Layer 9 of a small transformer language model trained on English Wikipedia (12 layers, counted from 0, width 128).
A neuron's activation on a vector x is SiLU(gate . x) times (in . x), where the dot is the dot product.
The model reads these tokens: "it" " D" "S" "A" "." " W" "or" "ker" "s" " vote" "d" " 11" "-" "3"

The vector x that enters this layer's MLP at each token. A number n stands for n times 0.046.
0 "it": 47 -13 7 -12 -13 25 32 41 13 7 7 16 -17 -15 40 2 -5 -21 -13 30 29 -5 22 -11 -30 -9 1 -6 -13 -13 1 -12 10 5 8 -21 14 -7 6 33 41 -54 -12 0 13 -19 1 9 -47 -15 23 10 -25 -17 41 -22 -11 28 1 25 12 24 9 4 -3 -3 12 -13 26 -20 26 16 -13 38 -2 -24 14 -31 -63 4 14 31 -42 5 11 -13 18 11 -2 1 3 4 -53 -26 -10 22 -4 9 2 -62 -5 -6 -7 -20 -17 -28 -30 -25 1 -31 -13 -6 -29 7 33 -13 -18 -16 11 -4 29 -34 -23 -8 16 18 -7 10
1 " D": 5 23 3 -6 27 -4 -14 37 8 41 -9 -59 -12 -2 -28 1 1 -33 0 24 -1 -3 28 25 2 6 54 -13 20 28 -3 79 -2 -8 11 -20 20 31 25 0 12 -12 -32 -5 -13 -4 12 -17 19 26 -17 -19 -9 -50 -1 23 -21 10 -9 -11 23 23 17 17 -23 15 26 3 15 5 22 6 -3 4 18 -43 -11 -28 -27 -34 0 -17 -18 12 61 -6 10 14 -43 5 16 8 -68 -6 -15 9 9 -27 -29 -15 4 6 -31 28 -3 -31 -10 10 -13 9 11 -8 10 7 27 0 -19 6 -4 -13 -13 -21 7 -1 25 7 -5 -3
2 "S": 24 44 17 -10 57 -6 -36 -1 16 -16 12 4 -12 61 -3 -30 -26 -9 10 28 -36 2 39 -2 3 -14 26 -4 -7 14 -9 39 7 5 17 29 25 20 11 10 -21 -31 -2 -4 -13 -10 20 7 -8 12 -30 -36 -47 20 -19 9 -18 24 38 24 -12 20 37 -11 6 27 -18 -8 -3 -30 13 -12 10 1 13 -8 -2 -22 -7 -52 19 22 12 16 -3 0 -1 15 13 -33 11 19 -52 -7 9 46 52 10 -40 -41 36 -30 -17 7 22 -15 -24 0 12 -14 -20 2 -12 11 12 10 -14 -2 7 -11 -15 12 13 5 -32 -23 21 -15
3 "A": 38 17 12 -11 35 14 -15 -1 7 -29 -3 13 -3 34 -30 -7 9 -3 13 9 36 1 -34 22 7 -21 -1 -6 -3 23 32 20 -5 -9 -26 6 -11 28 43 29 3 -35 -32 21 1 7 13 -14 28 61 -6 -14 -18 -24 -7 -9 -8 32 21 14 0 -2 47 5 19 -3 -9 -30 -12 -12 15 -1 22 5 38 -19 3 21 -38 -21 16 12 -22 21 -6 18 8 -12 23 -21 -21 9 -94 35 -37 6 -4 11 -9 -1 48 3 -3 5 12 -1 -1 19 12 18 9 -17 6 -8 -5 -2 37 7 -7 7 2 -5 16 -4 -23 1 -19 -25
4 ".": 42 -12 21 2 -7 48 34 -5 -18 -10 5 -9 6 -8 2 -10 9 0 0 20 24 -18 13 26 23 9 23 -3 -4 -6 -4 -7 21 8 14 30 -26 47 -9 10 7 -24 -24 46 23 -11 20 -36 36 28 -29 -39 -13 -2 55 22 1 11 -19 -3 12 2 39 9 12 -18 -7 -29 17 20 18 25 -35 13 31 -28 16 -16 -34 -6 33 7 24 28 5 7 32 -1 25 -48 -33 15 -55 19 -14 -18 21 -25 -2 -26 -22 -10 -3 7 0 -24 3 6 -12 -7 27 12 -46 -5 14 -28 18 -13 -4 27 -43 -15 -3 -8 -16 -7 0 -3
5 " W": -3 23 33 29 20 -10 28 7 -18 -1 17 -15 -7 26 34 -6 -7 12 -1 24 -16 -19 27 24 6 6 50 -45 14 62 -12 58 1 -20 2 8 -13 5 1 -15 2 17 33 12 -22 -35 5 -20 -9 9 -25 0 34 -15 10 28 11 50 -21 29 9 5 37 -23 -6 24 2 17 -8 31 33 6 -22 -21 -8 -35 17 18 0 -25 27 26 -27 40 52 -23 14 -19 -35 -21 6 -13 -46 -6 1 -11 12 7 -14 -46 16 1 -12 0 -7 -8 -10 12 -8 -11 21 -19 8 12 40 -9 0 20 4 -29 -40 -30 33 -6 20 -24 12 18
6 "or": -3 29 -6 19 58 -7 -3 -11 -6 7 -1 -15 -12 14 20 -7 6 -49 1 -8 12 -28 2 18 1 34 2 -2 14 -3 2 46 1 28 9 5 -14 1 -20 -4 -8 -25 -15 -18 -8 35 38 10 19 -12 -39 40 22 16 -36 -15 -11 -20 15 22 9 19 17 -5 3 -14 12 23 17 37 -23 9 6 -17 -6 0 44 -1 -45 23 -8 29 -9 46 -16 -5 -14 15 40 -28 46 17 3 -8 24 34 -7 -10 41 -57 58 -43 5 1 10 4 17 -15 -1 0 5 -6 -20 15 54 15 8 -32 -12 -24 -5 14 -26 18 -9 34 46 -13
7 "ker": 43 0 5 -56 -7 20 -20 -22 -29 13 5 10 28 77 -7 -23 -5 -48 11 -2 7 -10 5 37 11 0 35 -4 26 -14 12 25 28 -16 1 16 50 22 -26 -5 -3 -35 15 6 -6 -6 3 -13 18 19 22 13 -15 -5 -17 -21 -5 43 39 -1 7 12 34 0 21 -1 8 -6 -13 3 10 0 7 -19 17 -27 -5 0 -11 11 23 4 -33 -20 -11 -9 -2 25 -25 9 4 -13 -32 44 -30 20 -20 17 17 -32 7 -31 19 6 5 -2 -30 -25 2 26 -11 -16 -3 -38 11 3 45 -28 -28 -11 -66 17 -12 23 -7 5 -2 22
8 "s": -17 3 6 -35 -5 22 -1 6 -3 -15 -8 22 -9 28 12 6 -27 -33 5 20 2 15 29 41 -13 -35 26 -13 -2 -10 7 33 9 -17 18 -20 19 -3 21 -23 12 -21 -8 -9 -2 7 11 -24 8 12 9 7 -18 -14 -6 -3 -34 35 30 24 -21 11 52 12 25 -5 -19 -20 -6 13 26 32 -13 -41 5 52 -17 -11 -19 26 12 -24 -11 3 25 -12 28 -22 29 -25 -31 16 -40 49 -33 6 3 2 -13 16 -6 4 -42 19 -5 -8 -6 -3 -58 26 0 -5 -6 28 56 1 40 -15 -4 -11 -67 15 -2 -19 7 -14 26 23
9 " vote": 23 18 -32 5 35 57 -26 53 2 -2 4 -5 -15 28 -17 10 5 -50 -4 12 31 8 -5 -3 -5 -1 15 3 13 -9 8 2 2 -26 -61 -34 26 -21 17 8 15 -26 6 -11 30 -2 -5 -33 23 26 -39 -4 -21 10 30 -18 -51 39 18 3 -5 25 23 12 -33 18 16 -30 -10 -8 28 59 -26 5 -30 21 -6 3 -2 7 31 23 -36 38 9 -2 31 -13 21 -26 -8 4 -12 0 20 4 -5 1 -38 -26 5 0 -19 -9 29 -7 -17 5 13 30 -11 3 -20 -19 14 -31 -3 -26 -33 17 11 15 3 -24 9 4 -28 -12
10 "d": 16 0 -16 -2 9 46 -39 30 3 -16 -9 7 -4 -14 10 -5 -16 -24 -21 23 6 0 14 0 -14 30 -2 -19 20 -2 31 23 23 -30 -30 -13 5 -12 11 26 2 40 -63 -17 0 55 -5 -3 20 19 -2 -7 -11 8 7 12 -16 27 -10 -43 -30 46 54 25 -8 7 12 -44 22 33 -22 44 -15 -6 -20 -7 -33 15 -27 -10 20 -29 -66 6 34 16 64 -4 -3 -24 -13 22 -10 -12 14 17 14 -24 -28 10 -3 -24 -2 -12 12 -17 -8 -17 14 -1 14 12 10 -30 36 28 -2 -23 -32 -14 -13 13 -7 17 -4 0 -5 -8
11 " 11": 40 2 13 -8 20 43 26 30 19 7 0 -11 9 2 13 -28 27 -23 -14 7 -10 -6 21 7 2 -5 -6 -13 6 0 5 22 3 -11 -24 10 -31 -2 34 85 24 12 21 4 -13 51 19 -14 18 20 -4 -32 -52 48 -13 -22 -28 22 25 20 5 9 53 45 10 17 52 -30 0 6 -2 49 -12 -14 -19 -24 -8 -24 -11 15 42 16 0 14 38 12 49 16 2 -1 -7 25 -31 21 15 -11 1 3 -15 -19 -12 -4 -8 16 -5 -20 -10 17 30 -8 -4 -26 13 -10 21 26 4 41 5 19 -24 -16 -5 -7 22 13 -14 -14
12 "-": 30 50 0 19 46 2 17 24 23 12 19 -11 21 -31 -8 -68 4 -6 -10 25 -2 -32 7 26 26 -12 11 -15 1 -14 4 3 12 -1 12 -5 -1 21 0 38 14 -7 -20 -7 -49 41 -6 -9 6 2 -3 25 -30 3 -23 -31 -19 -5 33 -5 6 -41 -2 36 16 20 -1 -32 -11 44 -23 25 -22 -18 -4 -8 24 18 0 -9 28 17 -11 -5 5 -20 16 34 -39 -17 -23 17 -8 7 -36 42 40 -2 -9 26 -6 5 -20 24 2 0 45 -8 20 -10 -12 -2 0 35 59 48 14 28 2 48 24 16 14 5 -19 -15 24 -27
13 "3": 19 20 -20 24 18 21 -24 -3 13 -9 6 13 -5 7 4 -26 22 -14 6 12 7 -8 34 -4 26 31 -1 14 -25 3 15 25 22 1 -43 23 -11 -20 19 76 28 15 -23 36 -41 23 -4 -19 27 17 4 -7 -24 10 -8 -4 -36 34 28 9 1 20 36 39 2 -3 28 -30 1 37 2 31 8 20 -14 37 8 -8 -7 -4 55 8 -17 -3 -1 1 34 54 10 10 -19 5 -48 6 -9 -2 20 19 -2 8 6 7 -10 12 -16 -24 -16 54 16 -14 -2 -32 14 -8 10 12 -9 44 31 0 -12 36 16 -14 1 18 8 -25

Each question shows the input weights of one neuron of the MLP. A number n stands for n times 0.0053.

n47 gate: 10 -13 18 8 22 17 -14 -16 35 22 20 -46 47 0 -7 -15 23 -11 0 1 15 15 -25 0 2 -23 11 -10 0 7 -8 20 -4 19 -30 -5 23 49 -28 32 -23 2 -49 29 -4 21 -30 -3 -27 -18 25 -10 5 0 16 2 -22 -23 -3 -6 14 -35 -21 24 4 14 3 -16 2 -25 28 -35 11 -12 -11 -21 22 3 11 19 7 -11 1 16 -5 35 -15 -12 -9 14 18 25 -2 10 -15 20 31 -32 1 18 -7 -23 7 10 1 -5 35 38 8 -10 -16 -36 30 -3 7 -19 7 -24 -32 -19 2 -24 -2 -14 1 -41 4 13
n47 in: -34 -11 7 18 -6 4 -9 10 16 50 -6 4 2 4 16 9 -18 1 24 -14 -9 15 -10 -7 9 -21 4 34 6 9 28 1 13 -33 -5 32 -4 41 -30 16 -10 -2 -18 -17 16 36 -7 26 19 33 32 -25 18 -43 34 12 30 17 1 2 5 15 -22 -14 -20 22 -13 -22 -20 0 7 -41 -36 -6 4 -7 -19 -21 -15 2 21 -41 -9 -3 -9 -23 10 24 42 -20 -10 11 -10 -33 -14 1 -12 -12 -17 46 18 -12 45 1 -1 -9 16 -2 -8 -12 -22 26 8 -41 -8 -32 19 -7 -4 -9 19 11 -32 -1 -21 -4 -22 -3
On which token does it fire most, and how strongly? 3 "A", at about 1

n222 gate: -35 -26 1 -41 10 -5 1 37 5 -10 -8 -1 20 15 48 34 14 18 -1 6 -15 -4 -6 17 3 38 -12 27 27 -16 29 -46 16 14 22 -3 -7 22 -26 -19 -5 -28 9 4 -20 14 -21 2 -31 -27 10 27 -9 -22 -6 12 -7 17 15 24 -13 10 1 22 17 5 -13 8 -12 -12 -9 5 -1 -1 -6 43 -9 20 71 -9 -4 43 69 -27 16 -4 31 43 38 5 -7 -8 3 -3 46 -5 38 9 -3 -28 -24 24 47 21 -3 -10 -18 -9 43 18 -19 21 -8 -7 7 13 -28 -4 -17 13 -3 -29 14 3 1 -13 8 -11
n222 in: -9 19 27 57 -32 -35 -29 -28 11 -3 54 6 -17 36 6 27 -8 -2 -11 -31 39 3 9 -26 -13 -4 29 -1 -57 -21 21 10 8 35 -18 -35 -9 8 -7 -18 5 -21 -24 -3 19 3 -11 1 3 8 -5 14 43 24 35 -1 11 13 8 -39 -25 10 26 -18 -15 15 8 -32 26 35 36 13 11 16 -12 -3 -9 -30 -2 -1 20 -8 -14 -7 -22 16 7 10 -38 8 -28 -26 -21 18 17 -30 -46 -7 8 25 -7 14 -15 8 -1 -8 11 16 -6 2 37 -13 2 -17 11 12 -22 5 -1 34 -33 -2 14 -20 -1 7 -39 29
Its three highest activations, in order, are on tokens 6 "or", 12 "-", 11 " 11"

n227 gate: 4 -24 19 -25 -24 -3 3 15 -10 -7 20 35 -13 7 -1 -1 -35 20 -24 56 2 22 30 12 -11 -4 4 -15 -28 34 22 -9 -5 -7 -18 3 -8 -32 -6 -12 41 20 -24 -39 7 13 -7 -4 -31 -6 -28 -46 -15 5 -20 10 2 5 -10 30 18 4 12 7 45 -38 30 1 -2 22 -15 -16 14 4 -22 -3 30 8 13 -16 -6 4 -17 18 32 -11 12 5 5 40 8 8 11 -41 -12 -6 17 15 -20 -32 -4 -33 1 -1 -16 -12 35 -25 15 11 15 -9 -2 45 20 -15 -13 -19 -35 -14 -9 -21 -24 -11 -16 -20 16 -19
n227 in: -33 33 -21 -11 5 25 -21 2 3 12 17 -2 39 7 -8 -2 14 7 -20 28 -9 -57 15 -5 12 -52 -24 -28 -13 10 13 -9 15 31 -3 -36 -4 30 -8 16 18 4 4 37 -4 -11 38 22 10 22 1 -3 5 6 4 -17 -3 -21 6 -8 -7 -20 12 28 -9 11 -22 -38 -21 -21 22 14 -27 -28 7 -10 -17 -9 -45 -14 20 4 -25 -8 -35 5 -20 26 13 18 2 -2 -21 23 -17 14 -22 -5 -12 -24 46 23 -8 -17 1 -9 27 7 9 -4 3 6 31 -18 -19 -22 -3 -14 2 -22 37 -23 7 -2 -3 -31 1 24
Its three highest activations, in order, are on tokens 0 "it", 2 "S", 11 " 11"

n165 gate: 11 -8 44 -12 0 15 2 -18 -29 -16 15 -40 -17 0 16 -3 -14 -20 -5 -5 -1 12 1 9 -34 -6 28 -24 -3 10 16 13 -21 -11 17 10 -10 -3 3 36 -10 12 -10 -3 -31 -17 -14 2 -30 8 -10 -4 -3 -13 -9 14 3 -19 -29 -4 21 33 -9 -29 -1 29 -29 17 32 -31 27 -7 3 19 -15 -4 1 -6 -21 23 5 7 26 5 -9 48 -15 -15 -31 -27 -17 -3 1 26 35 -21 19 31 -8 19 -2 33 21 -3 -25 -20 -11 1 -32 7 -20 -17 -10 -10 -6 10 17 4 -9 42 -4 13 -26 -9 -7 -24 0 0
n165 in: 16 16 32 2 7 -27 -37 1 9 17 -7 -14 -28 -11 -37 -33 -25 17 5 0 -19 4 40 -11 22 -2 16 0 -11 -39 0 -30 -23 75 -14 -2 10 6 -15 -11 5 45 17 -9 -4 -8 -10 -4 -1 7 -34 6 -16 2 12 1 1 4 1 8 25 16 -6 17 7 -10 36 -2 -13 -18 18 16 -12 -18 -13 4 -37 -1 16 17 41 7 -13 11 -7 -15 -18 5 7 -30 7 5 -40 5 -48 -16 37 -14 4 10 -2 21 -42 23 -12 19 -14 -11 -17 19 20 1 -33 0 -47 -26 19 -28 -8 8 13 5 -20 29 -4 31 -14 33
Its three highest activations, in order, are on tokens 4 ".", 2 "S", 1 " D"

n71 gate: 20 -7 11 5 8 -3 -12 -9 41 12 -9 4 7 25 -6 -27 19 37 32 -7 -10 -26 -27 9 16 -15 -6 31 8 4 -8 14 -40 -24 29 -6 -14 28 14 29 -5 6 12 0 24 31 20 8 2 -7 -17 -27 2 -3 -35 25 26 -7 12 2 -12 -12 33 2 3 -2 -20 20 -7 -9 -5 7 19 -21 11 -50 -26 -23 -22 11 -20 11 1 -20 1 2 -7 6 -17 5 26 1 25 6 11 4 -25 4 -18 -13 9 17 31 6 -2 -9 -9 4 28 44 -12 -6 -9 -33 -31 15 0 -9 12 -1 4 -12 16 -6 -28 -6 -12 -24
n71 in: -19 19 33 -15 -30 -28 -26 14 -12 -25 27 17 -6 37 -8 -19 -14 -38 5 -40 -2 -17 -2 -5 9 6 8 10 -9 -29 36 5 3 15 -12 19 -12 -21 -1 12 29 -9 10 -1 -2 -20 15 -5 -32 5 13 -1 -28 -12 -17 28 11 8 13 -4 -44 -6 -1 24 22 -15 -15 24 -2 -17 -6 -15 1 20 -17 38 6 7 0 30 -6 -7 12 28 -21 -16 -11 15 -24 19 0 17 -14 29 -34 31 2 -5 14 7 -3 -10 5 -6 -6 20 -11 -23 35 -1 27 42 -17 11 5 11 -7 1 -29 30 20 -7 -31 -12 -4 -17 -15 -8
Which token does this neuron like most? 7 "ker"

n244 gate: -10 35 7 -6 17 -1 -23 -13 -37 -27 26 8 26 9 -15 11 -40 3 -39 -12 -45 -6 -24 -18 -14 23 22 -18 10 5 14 7 5 3 19 16 -11 10 -21 -1 3 1 7 29 37 -41 -8 -8 7 12 1 -41 42 30 -43 -21 7 3 -36 11 -18 -3 6 30 4 -4 -30 3 36 -31 8 15 -62 -10 -12 21 -10 18 -20 -6 -12 -11 -2 10 4 14 -13 -7 23 12 10 -32 28 -51 -17 10 8 -2 1 19 -34 -46 -21 -24 1 -37 -9 -11 -26 10 13 -11 -15 23 -12 -47 -37 -17 -6 17 -34 0 -7 9 3 -32 0 -32
n244 in: 22 -6 -12 -1 -17 -33 -21 -12 13 -3 -24 -9 20 -23 8 7 24 17 8 -1 21 8 -29 -26 -13 5 -22 -18 -23 32 26 12 24 6 -21 21 -30 -10 -33 -45 -29 -12 -1 0 -53 15 -6 23 -1 2 32 41 -13 18 34 27 -22 11 -6 -26 7 -24 15 19 -2 15 2 -2 -13 -25 -36 31 29 39 -19 0 22 30 -31 -12 23 -11 15 -4 15 -16 18 -19 9 -59 -36 -15 -35 19 9 -10 4 -1 23 -32 -14 -20 13 13 -19 8 10 18 8 44 37 24 21 -2 22 -7 -17 25 -20 -19 10 23 -30 17 -16 -2 20 22
Which token does this neuron like most? 4 "."

n129 gate: -38 -5 -7 -1 -6 1 5 26 -3 -18 1 9 -24 1 -3 15 23 -21 -16 -3 26 -24 -8 1 -13 1 13 35 -8 -26 11 6 16 25 5 28 3 35 7 -26 -9 -13 -16 25 -21 -31 3 15 -12 23 -7 -23 38 -28 -31 -61 13 -24 38 -3 -27 7 12 14 16 -11 10 -41 34 -4 -9 -24 2 -28 20 38 -11 23 4 3 -8 -25 11 32 71 -13 -1 21 34 -1 -23 35 51 -21 1 -11 -16 19 -37 3 19 11 17 30 25 -29 29 0 -25 -1 -30 15 9 23 26 -26 6 5 -32 -8 -10 37 -4 26 -42 0 20 23
n129 in: -3 -19 23 -30 -63 9 -38 4 23 -32 23 -4 53 -35 14 -3 -8 -19 25 4 32 5 14 33 27 2 17 -20 19 17 11 -24 33 -13 14 -12 -1 12 -14 -7 -3 32 47 25 -4 23 18 9 27 -5 -28 8 -2 2 -45 -4 -2 -11 -3 13 9 18 6 -11 -36 19 -27 -12 10 -7 -8 42 -8 -13 -26 42 7 -27 -25 4 2 -5 -9 5 -20 6 -5 -16 20 13 -21 -2 -17 -4 -14 -12 -28 -6 -42 6 -7 11 17 -6 -12 16 4 25 -24 24 -2 -2 -10 7 19 3 -21 14 2 -2 -18 14 -14 10 42 0 -24 -2
On which token does it fire most, and how strongly? 8 "s", at about 7.7

n70 gate: -5 13 18 27 20 -3 -24 -1 32 -16 24 -2 31 15 5 18 10 6 1 8 41 -16 -18 -1 1 29 -48 15 6 -44 3 10 -12 -12 26 -3 -21 20 -70 -30 -4 -28 -25 -57 24 2 -4 10 -16 8 34 -2 16 5 17 2 12 -9 30 24 -34 -1 -28 17 -10 18 -1 20 -25 -29 -23 -14 25 45 18 16 33 -35 4 21 -5 -15 13 -3 -40 -2 10 39 2 12 19 -41 -39 -4 -3 -21 0 -22 -12 9 -14 23 -19 9 6 -20 24 -24 34 26 -16 25 9 24 -4 25 -3 5 -27 -40 52 15 -1 41 -5 1 -7 7
n70 in: -7 -14 -4 -23 -22 -31 -12 -21 -31 -16 28 -24 -10 20 4 12 -25 0 -20 -35 -44 -33 31 -46 31 1 -33 17 21 19 -15 -27 3 25 -23 6 -11 3 9 -4 -21 -22 12 -4 4 -50 8 -11 -15 -1 -30 -11 49 24 51 34 -6 -3 13 5 16 -17 -39 46 12 14 -3 13 15 40 -3 62 14 -18 -3 0 21 43 -40 -33 -1 -1 1 7 16 -11 10 0 -25 3 27 -14 -9 -30 -14 -29 36 53 -11 3 -15 14 33 -57 7 -2 17 19 9 31 13 12 -16 -31 6 -14 0 28 -16 -27 4 -8 16 -24 -9 14 9 20
Which token does this neuron like most? 8 "s"

n100 gate: -17 -12 16 24 7 -19 -12 20 6 28 3 -7 -9 1 18 0 10 52 -8 16 -14 13 -8 -9 -15 -23 -4 -25 7 -7 34 -33 -10 -6 -10 13 -18 -11 -37 8 -3 19 -27 4 4 22 10 -22 -12 -21 -11 47 29 13 -13 -16 29 7 6 29 -46 20 -31 9 3 -21 8 -11 -24 -19 20 11 -47 10 -15 -20 1 16 -19 -9 -9 4 0 -33 12 -19 -33 7 45 34 28 -2 -3 43 17 3 28 6 3 -15 -40 -2 4 8 12 25 10 0 -6 -14 13 -37 -29 4 -30 -1 -18 32 26 30 -11 21 -18 4 41 -10 30 -6
n100 in: 9 -39 -22 12 0 -51 -22 30 16 -17 46 3 -16 15 -3 -3 10 -3 -10 -43 -17 -3 30 34 24 14 -39 -41 18 17 27 -9 -25 7 3 4 -13 15 5 -14 -14 2 -1 -37 -17 -22 1 -24 -4 -32 -15 -11 -47 -33 19 9 -1 25 -3 14 -26 -1 42 15 -13 -30 -2 37 25 12 -3 3 -39 21 27 -8 -20 21 16 27 6 26 3 4 20 -1 6 11 -9 33 6 10 4 7 -28 -24 8 -9 27 28 -24 5 -21 -5 13 1 -24 34 42 -17 -20 -6 13 -29 -8 25 -21 -7 -7 -7 18 21 -20 -21 -7 -12 -54 -18
Which token does this neuron like most? 8 "s"

n78 gate: -2 27 -3 22 -15 -19 3 -6 -10 -40 -2 24 0 31 51 -21 -14 -11 15 8 5 29 -19 -12 -7 -14 -37 -35 -12 -24 3 15 -6 -5 11 15 -4 -10 -15 -31 -28 2 29 1 9 24 -14 -2 -19 28 2 35 -10 12 -13 -7 14 -13 -17 45 -1 5 21 13 -1 -20 7 27 -3 6 -21 4 32 32 -28 53 0 43 -12 7 -31 0 -23 28 9 -7 -2 33 22 12 -3 -22 -21 36 -1 -13 5 -5 14 10 -32 -8 25 2 -10 13 4 -21 -21 4 -21 -1 24 -1 12 19 38 29 -17 -25 -38 10 2 -2 -29 8 4 37
n78 in: 9 4 17 43 -8 -10 39 -10 -27 -6 24 0 17 13 41 -35 -19 -19 10 -7 36 -26 -24 40 13 -45 -4 -9 50 6 21 4 19 23 -5 8 41 3 1 9 1 -35 14 -27 34 -8 -6 -29 1 -3 -8 -4 36 -48 -16 4 -8 -8 17 26 43 14 -24 29 0 -25 26 14 -17 -1 -22 -14 -3 -1 0 18 -51 31 79 -25 -7 23 -1 -4 9 30 -9 -6 11 -29 -4 -21 -25 7 -25 -43 40 6 -15 5 2 -36 -11 -15 -5 -48 17 -1 31 14 -5 -7 -7 27 8 14 -16 19 40 -22 -21 7 28 -60 -34 15 9 15
Its three highest activations, in order, are on tokens 8 "s", 7 "ker", 5 " W"

n184 gate: 13 -38 12 -36 -5 26 8 -33 -27 -7 10 6 0 -10 15 4 26 -20 8 3 -37 12 -18 -18 -13 21 22 -1 -15 -10 0 -26 2 2 0 13 -41 2 2 17 -9 -1 -19 -7 54 -10 -9 22 16 12 1 -5 -12 0 -6 -31 -25 -3 -21 -3 -2 3 -6 -13 19 3 14 45 3 2 -7 -27 28 1 9 7 -11 7 -11 16 -18 36 -34 -11 23 9 -37 -2 14 18 1 20 -4 -11 36 16 -30 74 20 -38 -10 -4 15 15 16 8 17 -38 -9 6 -11 -4 -3 -41 -13 5 24 -2 20 -23 -8 2 -1 2 16 -20 25 13
n184 in: -5 -1 9 -17 -28 14 10 -46 -6 28 10 11 8 24 -15 -6 8 7 -17 17 30 -8 1 36 0 4 -16 -24 -36 -32 -11 -9 -47 4 37 14 11 -6 0 -12 23 -5 -41 7 -13 27 31 34 -27 -22 4 3 -11 2 -26 9 -17 27 1 27 -54 -3 3 23 3 -23 -12 39 -15 19 -15 13 -12 -28 1 17 -1 21 18 3 -20 6 -7 12 38 -8 14 -14 -15 -23 11 37 4 -14 -48 1 12 -10 1 -22 25 -19 33 28 -12 20 -15 -1 35 23 -20 -7 26 17 17 26 18 9 7 -23 -27 -32 -28 49 17 15 -12 55
On which two tokens does it fire most, strongest first? 7 "ker", 6 "or"

n14 gate: -8 -1 23 9 -3 -4 -30 -8 12 -33 -7 -4 -9 -15 2 -5 -9 -26 2 -20 -21 -14 6 9 -44 10 -6 43 -14 10 18 -42 -5 37 -17 -16 -14 -2 -47 27 2 -24 25 1 14 9 -36 10 -37 16 10 -5 12 -5 -1 1 21 10 -28 12 -32 -3 -33 -8 11 3 -7 47 -30 17 -26 17 -1 21 13 -17 -14 31 -20 45 7 1 42 -20 -1 -20 -3 3 -28 7 -9 26 -20 -2 -35 -20 54 -2 19 36 -1 23 -11 -48 -22 34 7 -24 3 -48 18 -28 30 12 25 -7 13 22 0 -3 31 -5 -34 13 8 -30 42 -52
n14 in: 24 7 39 -15 4 -12 1 -21 7 0 -48 -28 -2 13 16 -5 58 -21 13 30 19 -9 36 24 2 5 1 24 9 -26 8 -11 -4 -21 -35 -16 -17 -18 29 -51 33 -49 25 -24 -17 -16 -43 5 11 -32 -28 7 18 52 12 7 -24 -9 -29 -28 70 4 6 10 28 9 -10 5 -1 -17 22 17 18 6 -1 -13 32 -6 33 6 -34 -17 -22 7 19 -4 -42 40 -9 5 -17 5 0 47 48 12 21 -26 -37 -56 -6 -18 -9 -5 21 -23 -10 -10 -6 20 -41 1 1 6 -6 9 -67 -7 -49 12 9 7 -42 -11 -35 -1 12 -5
Which token does this neuron like most? 3 "A"

n139 gate: -24 21 35 0 26 -1 14 -4 10 25 27 26 9 -3 23 47 9 2 7 17 6 19 24 -6 28 10 1 -4 -13 0 -35 -23 27 -7 9 -7 8 -21 7 19 36 -31 9 36 -5 24 -5 29 23 7 -7 -4 20 20 -20 24 -8 -17 15 -12 -29 13 -1 16 1 -19 11 1 31 27 8 3 -16 -28 -8 39 16 -15 -28 22 33 -3 -11 -15 -35 -24 -37 5 10 34 -17 -31 29 18 3 5 -5 19 3 38 -3 58 14 -18 36 14 37 30 3 -26 -1 -19 13 -13 32 32 -16 -29 -18 -9 -26 -4 -35 -14 -12 29 4 19
n139 in: -15 6 33 3 -18 42 -1 8 33 38 22 -25 20 17 -12 0 29 21 44 17 -26 4 13 -6 20 -63 -16 17 15 -14 -19 17 -22 -20 -38 -39 -43 -25 2 -19 11 21 9 1 -27 7 -44 -7 16 8 4 -15 -7 7 29 -10 27 -10 -21 37 -11 27 -3 -20 -40 -40 -16 13 -7 -9 -23 -1 17 20 8 -1 -7 -21 15 4 2 -6 -27 37 -21 -7 3 8 1 27 14 6 -18 -26 13 2 -6 42 16 -13 1 23 22 -3 -23 -27 -27 0 11 14 30 -33 16 -29 12 -10 58 3 1 -12 -16 7 -15 -19 9 -33 -17 17
Which token does this neuron like most? 13 "3"

n137 gate: 21 -8 -16 28 -14 1 -21 -19 27 23 13 0 7 4 11 -16 16 18 -21 -14 -25 15 -12 6 -18 -34 13 17 36 -13 -6 -32 -19 8 2 21 19 -21 4 16 1 -25 55 -25 50 -22 -11 -1 -30 -4 -8 -24 -7 22 -13 -5 -6 -22 9 41 8 11 2 -37 13 22 -34 18 -11 2 2 -17 14 -21 14 2 -20 47 20 5 -22 13 4 -3 33 -5 43 21 17 20 -5 27 -3 24 38 -5 13 14 -15 -2 -12 -6 -7 2 4 19 -25 -6 8 -31 -13 0 12 23 53 -43 2 -48 -22 15 -14 -13 -17 8 -6 12 -4 -2
n137 in: 1 -12 21 15 23 11 8 -13 -16 -56 -44 4 30 -12 -10 -4 -38 -32 15 28 21 -12 20 -31 -22 26 -15 -15 -20 -19 3 40 -26 8 -17 -3 -9 7 10 -15 -15 16 -11 -11 1 18 16 35 24 -3 23 46 -11 -13 10 36 27 58 -14 -34 40 33 -17 -4 27 -31 17 42 -9 4 5 -1 5 32 13 11 -5 -18 -8 -22 8 -12 9 -15 28 9 -1 -19 -30 -31 30 -26 18 -11 24 1 -19 -13 -15 25 -16 30 -16 -9 3 -28 32 -6 -20 7 -23 -22 18 11 -4 32 14 10 -1 -17 33 37 40 5 16 -25 -16 -9
On which token does it fire most, and how strongly? 4 ".", at about 0.4

n127 gate: -7 26 12 -17 -1 -53 41 20 -5 -25 -23 10 -3 -8 22 -9 -15 20 -25 8 -19 -14 -3 -71 -2 -8 -48 -27 24 43 -6 -42 10 -12 8 -10 -18 -6 -11 5 14 -10 -1 21 16 2 8 10 -10 -2 19 43 3 41 14 -11 6 -11 7 2 -22 20 4 -25 0 -16 -6 -30 15 -28 1 -17 -6 4 -47 51 -7 17 -25 8 -13 -3 -19 3 47 5 24 10 1 24 -17 24 33 -3 -17 -29 -17 22 17 -15 17 13 -1 14 6 -23 44 49 -1 1 10 8 -2 4 -12 12 -11 -26 6 7 -22 -22 10 52 -7 1 10 15
n127 in: -6 26 20 -17 -24 -1 17 -1 37 0 -1 13 7 -21 -3 21 -28 3 -19 7 29 24 30 -12 -15 -7 -16 -2 50 6 -39 -9 18 -59 -8 -36 -31 -12 -14 15 36 8 -3 30 60 -10 14 18 -23 -23 -3 -7 -11 20 -2 10 14 -12 36 9 -14 -19 -6 -2 -12 -52 9 40 -4 -42 -8 -40 3 18 -13 -4 -5 19 12 10 29 9 9 25 12 -54 9 -7 -7 -3 12 -8 -15 39 -21 -24 13 8 -1 -20 12 -7 59 1 23 -16 6 40 -3 16 -3 10 -24 -1 -12 23 14 48 25 5 -2 -34 29 24 -20 11 16 67
Which token does this neuron like most? 0 "it"